Layer 4 of a small transformer language model trained on English Wikipedia (9 layers, counted from 0, width 96). Numbers have three digits each and are written without spaces.
A neuron's activation on a vector x is SiLU(gate . x) times (in . x), where the dot is the dot product.

Input weights of the MLP neurons that the questions are about. A number n stands for (n - 500) times 0.0012.
n2 gate: 435519640356288552474639463504458529540326712554437353677382493699763686511445648496455401590296462436353541542732526714340496365560555519579380355441566442405657423585576549456221295401539463665764602526454385348439294612818530336594538638594594493426360556436562220489701688363460562542
n8 gate: 592523629741415548322616467418431387385546621393481631519489435423603365523595579440418534446636166161562489424474368599352467608459471591425698374598566454477287500616606391729445357504514586290414399630189393670606384770530267543422511512579750268423449644496349469475670493566569280333
n13 gate: 357518545589376496606379447536609389644522453544715443615511483700482521736330596259390338534694576496412582518333228558569468540422438662410471429526577314471450684188514764350556615345697376358507639408540504446601464566435504483440496624343645679375533400755319522572290576389507493518
n17 gate: 556477509673392617481545582443572686503540581418491473567678562601415453548419494510487629506532688590292359712589487458311557543487572448571583532628516510451423454427529503433666690542442691357689667541526383552377385411703384679450431470657530758454467560584738258387645623567528540610
n18 gate: 390462460316558493511404362246436614521697493425719641382444504609627418515683627288261671528685530519337655523529337504193398334562362548407592262705625263388430519511515423457601579433489467541385659482655759385481397519515370619427364419386527641378546521455546584271489759627450489635
n25 gate: 487626375295386639337488286500421440697453641450585591583296524589713708434776342463652404547554396603572595613533925668671296222643496529434590512513411513467746670415380393630383532591457251450343405533171529654329607614508446422646344414722285646402470500297572568673678504363448309425
n51 gate: 552500485663655531477724566433528557511407536508500479283317580500516565382500722204618385413480631374431516408610535596428364584469538682524465391545633259691261613593630355533826385583238625436217327360617680433468324516468425720430339381422615651610305606540703768616569655545714540607
n53 gate: 589726419467504461574468612461376389530334571548360700512281531763504500456634613402634679613615644282439575709492255315472445561359651516373390461554358621679520455342361449575681592365312551376646464841403436345671367460707464754356669525457368326382655485571500435813679640529350394540
n57 gate: 648574321425432587451416463226620548602516519453560456202357600380473448504637420394321342829316357534480722426378534675690428422458596692416397319664720360469546547543653679476370507504500530484275454489601384523550508398542772540631457440584580957465508514458606397660508647615493362604
n58 gate: 369631880600627425453648276620724450519381274557445500689536465323451547416702439305360553665552545428479420679484460463228500369337698742476772436550508132419568574541552520559504633407538452455564652548656704597455432648343355648225246458640558531421409552617500591550232693417527492427
n66 gate: 577500376504610645344670632623218477724443663864602496508400704613335504464704796272373340337297652369626548359445552512576347573716469140516575366550272476548476578312544409513570616348492457682246516665313573408668417496396520425624439458524471449467636426528520623291500561380380569520
n69 gate: 734437680449779828379578408557317433563508747571484591352314413468649512336683429455643669496459496233555443379565586737546395647447578356401647496521378592583765652319335590392588353607372585517222688569182575360459610349673586574636454650672346424331475366496424602547487575589193386653
n74 gate: 482478521378454433761496398564456524623632486329451636314348559496525486260601449472618532521575417586474514464400475569591549555507329637281593493342496358630411632452694500763343625572588585409268479674456711511381418577317360510273712485760444479548485433665452574305588744259403585431
n79 gate: 656353305460462492638318467585565635512282560500341554517521677583655619428397549399517487581491526513692402280487708431332261340357309487598394542536500500320669517705602492344719566731367235638424665782227724303736386396607645661597682380551655458618522318722548491808701541421401299770
n81 gate: 581658206401438632418717377463386448540547684670154562604294375705407378605447492082600605564529521391822546449342354411259372632475399437513488607504624543610492706376588646417520463551536223602254300645406212273652500534429667662687428719529387455405595492584496358372294416587553513496
n91 gate: 756696443492636248357435575486566440663586536541403619620419570518404613442493427637724376472478361423507431600392493349588651519522443537183283565591444663529525590384668529351542380537666601655620489648552463595482374560664303596436463515743625357642083446533388586445732524549482392460
n97 gate: 557617496469424386336351145648569541414504312457601653466423381254444950436706561238525298447415332620566402591551560323491382230576592414513564315562797500496606478614483644299334604629464217388504585605587513551418563391530176556327496183564531667763553413611403566610294296385628640474
n105 gate: 532627664585627616615516691543622410273428461706431533593571451786638477371681534434279359448601779461784780701272683698445388560512574237336453504471676480716581636496543465418515591539315577520597309504556437574386345572496555459597718557465496389327484801559516432578512560601754516484
n110 gate: 401511690504356374323519507344485630482247470230518401593519626452405482321605464522541500454324357406469485595526773595390648355489574511403660648304902664504571504531504437488369547436535496276548556459458462583413374577770530330527462351586620515415353733241523469635680432430282657708
n118 gate: 473435408360541426633433526399322337561488519504500429642247703383413318676750575596586360733410432338692616485519552481409481611311451587661418515551635511617541650508699567496350449455521433530582459734301165379583504392647447496609626555418625235434655608342720330568323565403343446295
n135 gate: 536392541584614580438349586479358517564579493446362671588419731441653302542554372437434401483584596310395331471451496836639618511413616649570479677552403618603720486518281475445397541613453343464261437517378825532383563565461398593493525231430460662645493598461373456396572642518671648560
n138 gate: 643617332814585549411430605512521238457559702667625396611529500456583241368719488260516789539249629401336763512533533583359423827415404653739512468565605692388643627652372365435480508525640508500545430618513513198521496412302664589756508388365538597576517653335669551520416733300328614479
n141 gate: 378321434574437452467578394545511561471377598469537449238402540408583591699572453456224575285657368511285646553359421291462271706352474794519370382386823477462653462711722440252365475549525474492332373745557549556277485719323522380368385535515426496573473552387473597546562399484504650538
n155 gate: 814449676667613470583657658592504567658661546351337378519399582538484615565463504196427353529512442446673558652233577360356390465466513384385424253170343285477344465476431343440616258156467530469458327614433586542403271469407408598380457633481716556476218550488468508588622570564440551531
n166 gate: 460446444654228600617776556448353394588617509920496417623345572466553555566780890144256593374465473293415496433596377331580556554426485513623613634445621375434487721297702443482231530518770591393474535756370540443350156554491474803327580408491459534613459390553604790433383572632359468544
n174 gate: 399339485826523668640590566308480561511265449572205267480417519612468630555557609410351377553342428160480319524406602788740457444796452452571437578351638464456402650642619579566707312409601492492484331566407556365365414762437358496725568450292324473622667559504671520549711511570473419408
n177 gate: 530396436530421493350475589518467679288522398496289397747478633578371690485542514568522383469569397438541413577504485684291278300514557664544644349261664356500388608563496305378518377515700313349449688540381478383445288682351518661338378492616545443504388419704597238320448552519468425654
n182 gate: 293407488512469500520393356618609423523594631544344462675576358325436473488350914649389544527417604257508290432445448536391504342433479460496630418400561306296595708443596642625191577664854386629381571351565315448576662516392472556521520471464612523541352241317345287564215565385573308504
n223 gate: 311614489820508580405685314719594586470397473453561541678282429299598631337481522389350352474554406368484384539688508590473500713596547765608538366642698437375396575294496754565432436438592565414400400733401355632516335484531419639496366524539520549452256334403177344740512622392703393453
n2 in: 326489742475239669366417626542560493507336392848466195730353402602768598434591433569375430493493504451396549486545521596489462546531464633298299445668507472676514486514570521522476453303530462610538437452450567511514286568594552447703628529403250486288298519577496381613439386482456597514
n8 in: 508606233282595646285670772485481514595602915447515500293407443717436353604675366485566519542319489337413441564379352466436631515489574292596434548423610587373614466363600272380561597597479668312596382621485429485511764606541700570565519380459396536671615486526340576444549550458493565657
n13 in: 461518413674419595453401621664497513562341669629524239335362454540406364483453444316476389553483531448303545535462531626497490496452334586493350371518377332483353712542769414507497617503585507402442521269767521597573316809397428461557612460531546318528585414528557599313278309539430433392
n17 in: 521486302493466697442514503500619560599571621605347507307528786402500640562573638415435621335517510541599493643452583339270602296347458372824507514605426795358538118500434744435537463472444456545562631561532423486434394380666479591536472457562636652578464526573507418457475450568366557444
n18 in: 444441656395507514611631493659504693448250515359608546609441363304364549478602625356406526577507236332261507374402420482356529444381569489442388360359437608349486586451263529485376610449424359541198333741336618544529348466416489634500545534297455568320579754566399710483627472285376463430
n25 in: 717685696504527504553546530216547489618540438504378313296729578613395399168395404550458527382427617527397488555554199719406591559599453450349404527298381689527439318468581546609590260446474603884673616523465465453360397567419485307328642504327456447428524446415786416434726567596673437492
n51 in: 534485518458482555449485587341598693521424705440482449266317661562887500403432344676581612713467478426588533474415367685380339360595433366537548522772546553365533348450411733259666475578405574549533348397492666537571574546638441518762330415552666493768454555720412619475527468742612347579
n53 in: 567355668429708587300500541469364356306594323465372585473384307496539522473656790435290423368715357538295665640489381395283462433462693450577416572616590488461321606469600695343332519751525576554247489652484551392469272335481558442496371267489703523701318493569397536368425574683530323558
n57 in: 485328456384533259478313507388436457579423500458614512515583366665409623616475726693638655407646477586527624348545455466492430611411335489627720430622604447266530588308380351406186365549600763432485474504668124398530496581778388287574557379422586518577515598515477473232358532516500454424
n58 in: 563500507492723731232297590439690722727413415578315443462550455725461678688515401576618492511650725312559627523489550492415477433496517581584546367388461500670466453559385450492500481481373663582454435697853282319287561559404385449556613628469289508717532454642228472522256434508757595411
n66 in: 460514538368493584559475503571237401578394343663591534692493589490633486379641639521383396643457608365453379385588596092471430395567709189400383560381562305292355347500532429645472517207625500424482507521518511500486592547707418466659409336613456517577662586411540555493558503319293442414
n69 in: 611595527460481566412453588450405218459404586313485648430516410462516647516636429211597504504516642508224562484732270445275581795300794571469341365353568508351264400780351329426614500398592604433290492423361508433551392384492609644383432598395378622588528362613343263344396608613492420595
n74 in: 717242357713618418503430594642443455560456670276651528387386458363584506483532516424503490471477399527517603645388470416355677493395627463393702405737486568366513579490487480420532594513516543416580470474554507393631747360814497491386724629427438731479345450513654466357357436528432503507
n79 in: 643825511335421447399553359530377584438508477628721440253450551604604500378654696541572771464789500561897808565545686404742466566549533309500530477516414415561560441539633553632544530454500395600633656308360280531354545566485511525776581432545437668390473394405418496420430354405703570592
n81 in: 423523489407570500370410504406607580504461243297296369474398602526534431647748489619384227601779549534508470382534568412485597500377490485481642377642353423390324477515447631397636123443379537389650470578588427708322347485262440528684354185508320500519562504802457411525423594652412574344
n91 in: 513363265444392541661478635494627432574563558520585483352571516604529466584683374417526532595600471365684750484324490480728449457551533419458494452359421526325564431572397542497194569623555656516574599627569585587490656786445612418370467379695480607612440548574556430316477525583431526584
n97 in: 404544523557454171492441358356512594388628688520496430598796485358670606567704661380422205451473421277376602587523582333654315384357564535547593276447733301382605568496551703426370481713329484397453379574452821610468562632626539563565556369625606435371383300637456633425625395232523359599
n105 in: 598641560778542500572450455611667404423386538426458484734616493470283191462526335439420662636350527381547488461351431516426375602189573369408344458392449750736370575528346469532638683446595591414557270458398403496438534598269665569333680388362620571283674654577429338555268603552604480252
n110 in: 552399747538532522478661597558530454262417577399500469687552578618619670485642619612289607468617371397429365366504727779493413571482449430599843500538744593256482357399559558592529589478410540552529716750365444430352547545750423341393507397365675557428307466548436485615635289561464545515
n118 in: 654413763527565497451434500402647525428483411487698278635371624429587541536529528419461328481362347467348562337448372373360633557165303576586467594373594453530363622416450552503273324533456549503392454624436477675424516419500240444514426572448469642581527586602409459616355595503545429590
n135 in: 435457220199507549570284754338672568581489532590406373543407620465263569613383700332511418564468618532471496435479419446507469703654552379603655482311511262486430482686546475656517414461450461647489433440627529382564567533486493517526601467609330476190434599778825646527431493518490555436
n138 in: 481611368500773489522694625713306623525692568447585421635171630706265496481656593400590560400538610684385541458329343473546419668493542651534552426539669473791724616435278466634609405696482637492455305619546378391651440496485703528329458622306500467647372626421527628639623604449551454519
n141 in: 514592302439411572500497432524634507280500700674679614378504530404532507490490400635448493557521398465410434684427493511606514650376482542483441414420604425130479414769546681302374497693371600613402388586457642556292469582521615480377308635597431562468558468507626522477575379460303830761
n155 in: 617206453489580621787655500680216586546432441485515231433455543525515378507704479291430548511496470637519681624412360380515460470186468749478327387535420560500246584409378504450702457478563504571437574387458354340429405519411374538619489508625277598477366576526549588750489333281450656668
n166 in: 619534508461311632656895623409428424460701575712541346437483480406365350588807644389446584289750580429620350496599313377635508564446507529521616537513645292328330470453588259474455569471650752314471733595347437680269310436529604654374458177355565557633418387713831560456393388669354556458
n174 in: 507381386413604717486649421297552493493470441474432592318434412461541351369511444500620232542482500482732496652529460604282482459464468654686682493527706441478485564537731402649663429434618435526657361522496707342643493530632653514523325496475743815429451391522575368601837700398724545533
n177 in: 508669481293227340515592455504293545662627628637553557496578452783488474647455415588573709537431348326591384195542527394488306677534440403569661393407607457360780274373728442658534410484595622441519342389472371558426588437659427580348516597500380738643560543488754528665642289652448746465
n182 in: 637415543432464281529525813551658426399660485589561354584555651525202278740423528421608292271562687595515478670507293430677504407511384511536341557667343493562767649631467323511412585522417403563573369529467529569551525533292613476406648333753515400515474605394534530341496476688465586504
n223 in: 424401515484535604373554370484528639563612430627396385597410428420551583457538534330558174437734398449260360464465535353464589635612449575812500454618444313567403336320617694627340500571670713512519749542249381751736442612457523341528365447430382630701319322704392572664384496180599460551

Each question shows a token from some text and the vector x that enters the MLP there. A number n stands for (n - 500) times 0.006.

"n": 329428587361589411583464479412490697609698176273480538616560420630541419554352631535509655546660452485595482527719612483686440376614434399592515462542466458640411316452617363485552480617389425430514509508647482575499574476644513315538563570465498490425439833532530535306425363502313449406
Which of these neurons fires most? n69

"ther": 712457334379554483207532707463555387400548253563423556638570521508479437429478765595500614386464742546405497577385492497481464531580510500476523671501704267348514648621262494547446382669621510350368607232307494687551444536491627507370465467492201449487604643547347581448685433488618535537
The two highest activations, in order: n135, n182

"is": 557573386446433508475250605261520549522558349322595756431423355462292417503528445687438599590531356441522507499583454340542462445374379436341473307555575637322471390565356673386456572567485595424628448416637421692518514633624546367549573378390792419613371526371495616461525410681327403509
The two highest activations, in order: n57, n91

"rec": 529636542404605535547434539528473314525499337594365468478779239573385372363641327685451631464503407547500708426717539464412447507435446543282554616418255461441446373456603660607391556517370542360534424377307496502673576652613483356512231536553430410668327566442525493458629412395478486397
Which three neurons fire most, strongest first? n25, n91, n135

"w": 455531607393445547440391518335603615359570263616461573507602439553514586364412539812684690689633607430452454428527486453418542473671447384419515559463471595415604364571719425301510522577500523368390389529363481375752449668495550318469485667481502541739463574633377539557642346397697601400
Which of these neurons fires most? n155

"s ": 592557508321400554475557485475432404172593464335658526480535556498632516553478420428546444603537520407595484687575469461552489542516744360532458348493491533480363583615534550532544466422438593286513506392525445553420455475549573499419527585505573549625422697469432517661491473420416579516
Which of these neurons fires most? n155

"op": 465643335486519497291500741489576638574459596465657569615502525420471548444538548556478302536358544616419550587580361625530443400555427590364383427258495678458222703570492579532273553324438509440716549420568451503337607672492604389673483417487357488404438496301604409507700535344580555267
Which of these neurons fires most? n25

"vid": 673593518197496529458403622524404485257593266564554550484782513386335316467552368528559591548395638572608743690466755484502580676531457501395358454456295443340600478428395513824422532434501518435346644289544491430609619632446449533352464243484284552682408472434459468489518520399512593474
The most active neuron and its activation: n51, at about 0.61

"r": 616584660384308409634405634408554518469478439413536422394504326459697480533340536348572541538650508547352705766520354461509574651489418399644446436431450695462646287682421495313499399638364526492370541555385629346493569576519362406430336406213343464568530689642441579422249458448473601466
Which of these neurons fires most? n141

"produc": 595552520346485430652374555318625593395629397723516559505535522541341289386669493560376448444506539486560661493619654576462363464738444523253572394638573379305630500508525720557557390415534602453542515360608265593549583547401383506467372302442320518540382514432640499179770473494514658481
The most active neuron and its activation: n57, at about 1.6

"includ": 557594700285574433618485465359750533284554472533587582559345531452411441542459381506466392385715595400635582310451653533606434530402474513472656397662462614423519472452546562776511487528534383532521573275678239575398505546297373585264648245502330446665354413358463598315497312634514540434
The most active neuron and its activation: n182, at about 1.5

". ": 507471648424675545427466366373653641354510305505489377530510451497616526468435438542493577607646492590608434632516472510620531542576711605462446643559509455478396538563463672509550580391484564571346571374743422413420334288417390424415348650427655689388511539488464435493454441510417576574
The most active neuron and its activation: n58, at about 2.2

"as": 617401317507611498635510753315568492631542330497633321582423498594540632423579294621455461368630409489436702418430580338584470427543446292225360730594624409324564470314498524595622461526580620494611315468444453477496634452515421404519341449488513516695508451634558497395354377474251388462
The most active neuron and its activation: n91, at about 3.4

"of ": 627534418522450470492549582402504639347472427350480503498587473425445433462344378345436484516570467486432472475527439498490499433406773552536495479453526488438331449547505509651487516543574429438393541382439417479536521545487510576648455503344493489640543631481627549584702526458540442557
Which of these neurons fires most? n174

"N": 414329656376523411720536520456676721562613372304472583652665479573477281546404486491477573452533496540526551505720633476700314502696376378649532553493461499567453452384457418532464592577497266331458486412769330476334490410643479452469667625497446499408468732418349490599355417470456474494
The most active neuron and its activation: n69, at about 0.74

"a ": 472463529429587533517690537480439555359555436512472526481589481557441568483464401479507517504584479527594446524520430423494586565346784521557495431508460505472346352455593447501568529444404470544654418488493456372417460468556556540465415527286379500670443561421358559466555436507438500605
Which three neurons fire most, strongest first? n155, n53, n13

"Fran": 588342579304618394557630527318399326708594403509497450723590485562501394555442471579380455521711530533556427469502319427468628278170501636682478462469597590301568605547518545789512616575401278411354465465495270511494537611415671499423571663477334369499484616403464450594325406710548624647
Which of these neurons fires most? n182

"–": 553470405700533407379303506311541679440508640417439429383488429619533381590511519503529555623451382547426491415512668520539576629595609513623354565300456396636615452451534655543517573449439487474593512386689601652332513454589771512749366157670509456537506539774456265360631417409574427573
Which of these neurons fires most? n135

"ong ": 460632554444603439374556476443606556302442391511518536642589324570367475499523463559427537470569648523539527553556465612496482390406711540454483426340502396519511758577463467561782488508499577352516542471625349514376516420403435603630433489439533495793572573577589522602475625431624505408
Which of these neurons fires most? n58

"i ": 489487522456600517463562500593532531341498496593510323509404374550472548424523436522480495609585481520819515785412477315408598512249726549514500320397510345534330477457679425567546544416371467504534502506550425439353464511557526514302386583405570509613440568495376551542502553413529548551
The two highest activations, in order: n155, n58

"the ": 554453536425548563558709510439401487234561417422416450490495503553562441588419418452466469549526458545490508627562511551406593476433765454574505500515531485444323494700551658585462525553533605396520483477441407450395444514425647489429411555526520579671428604399544532632601489416478534574
The most active neuron and its activation: n155, at about 0.91

"f": 521455658345539778388604808368360416318487344420494448584634410691662597490457530526404649673518409571435529475534558528625508456606402602465534511590328486631484249626432344537383498448484667557625474474509447329845521484517423449572542562427624545392535547534268488422625432454729443457
Which of these neurons fires most? n2

"ro": 673441650509550285587355543414396528615411369608531633692398724454517596664399526528314512578640394469444398336558586639501597501481473522383462400511458568544543421519231440565464465388273647505382484305544690496504677384380500367610545531404588645439651426730453429280452361428661492493
Which of these neurons fires most? n135

"g": 413529590281553440541385724578468519399511391340501448507277252513379581662455609635533512570582358490464740401585513490530401657638407611436437412560588405525465384654399264579501509621349409571547612382612548570654627371357340418645575301446557734602408582542553468534613505619711414446
Which three neurons fire most, strongest first? n57, n51, n17

"at": 398440509405531592469527674380492466232615325507563370492443415410313532572418388511439338477872470545421670419511330489375532709735425250391409572477499598502342673511657464436599540504433572500444512468558757604491596494541529418495466656356397491509447314511426781372531525338506528344
Which three neurons fire most, strongest first? n13, n18, n17

"us ": 526521581518701407400578576644509589287544446613611197461488309476373610451429284382505494511465428546743458576524513475501546609342663604446428336318563413464417499289481596610416520327312537447605545528517521574271434549516410527418410623422524460677280659559376547608490517512459535549
Which three neurons fire most, strongest first? n155, n58, n223

"les ": 557564683429587396377384493470508487257482467440421409470497440644441551420547502482529503486602490535545517652401337577532606396535741481411426573478547366506537545378438666478601502416350487274666637384557433563417410474469445492566514424503574519543580633652476521512404485564491607548
The two highest activations, in order: n53, n58

"b": 625519534385361476316498567466579723299518353365408368656274442492524512643472556541516703786465574545519541662347324532670489511585396614415510622571472549504476429467765435452457545414388537408680612423387441425699578578598495408448450382471531497421307502700512434639569407549638330481
The two highest activations, in order: n2, n110

"Mar": 532506460360549449655632457442367446551507475528485538593533400690436352642373458490403416534794606674401597536538294408578657469304371554442442423400555440246456531503476592477432527560367342450277435393643511492494477612493437536723627554412383504459504612467340382488254514660781632603
The two highest activations, in order: n81, n13

"st ": 547510471338572478369531381506635506278516424396535492547459440627542446424596464571472555440578523418619463745540559639466433359360720524544511399392541480522294534546500570647647438489412565480645561587549496439300522572563465518528496514333584536575451745628403542453463457419664515611
Which three neurons fire most, strongest first? n58, n105, n110

"se": 684494396306478627479413827505472522454636308685705640643430439573527530451536492496305473293709460425451518299638444632501499492577479570502621610791474405365386304501440480669462379455318702567506551381627598528480480713380443513577691523487385417583429438438480525609581607461739597539
The most active neuron and its activation: n135, at about 1.4

"The ": 642475579474499632590661503491413494270600351390319544427660613644562393558467457355435461566504475510517601563604584519448672520640724410511500493513473592459361590623455725580535483456470566346467456507444326349521400365480620492524452494588398428515391503415505554607514489427458597642
The most active neuron and its activation: n155, at about 1.6

"er": 463402415338636535531435674594494399507459409604418465529456454298510400524572734506352572415520591630370550384554420436507543623657439420451668589481726409299400236596413444501583476552370575298478576219471519566516495478349392309591350513433380358317688550570418582556682420547333496542
Which of these neurons fires most? n66

"T": 455321552343529393470596438478447673395665485461543478452728553457342307514464484521611472479556488527493519647565588491552671383569325417442365504585354604451429567626442316415598592539405381439479571386687575320488665557468482487600444529430497417518287363501531552764479503385805488526
The most active neuron and its activation: n69, at about 0.42

"a": 626417424582723585476601816361540654259625615406538420518572462630586540526437445466456743404596342599430567389604527463592511671467384381478623718293468481423480313485447265443466642492475466469517387482568612504549604415491470409440557446455514542672450321475590679459482438628387517552
Which of these neurons fires most? n166

"ar": 528500562541409514458395708508428352619732476313544513506509425418339658555401671265349413454612525606367612551521396439549461842479410465502538462517453315408440709312593642449504491454550439274560574184658480653481475455467451375629562521412571401490564361603410701360358431436528432399
The two highest activations, in order: n13, n166

"ack": 335647462524540414482276484244505298519511512452327627408362319530240634532531387512453600706516555744434284607483369429631404706581526298430371680503395378536344482635420584532574399482464628367630586307312509350444554598387650480495630270569538463474441567415556430416762536558414499452
The two highest activations, in order: n118, n58

"en": 507575392476604470392570722396386509471570434499618789384527409409751356630587393799449575413499439465368469491656478332750425634474467634478392532513594554371703349487469347393667399540377387419415461213517548698511647506419551412408530682347704502383576586394600510435561457515429351344
The most active neuron and its activation: n141, at about 1.5

"om": 577393614497714602539350561613383619497397353488536572921439523530499591502535427387542476547467617646421583383639333498620435667661404392311495408527656545427481524511320538617323528591533439347377476386529514576283519445470771437509478395433324440370596479498311438318702345475315398567
Which of these neurons fires most? n69

"e ": 536444537349398487390513406467496531311446510365496524468542285612555524525623363503331576502502459417476344475674503518389535503462715636476533530467681390580423540314488513500383539551506591418379496429705448416562402562581611533662517449261621557663523596469340500481567547438648600505
Which of these neurons fires most? n110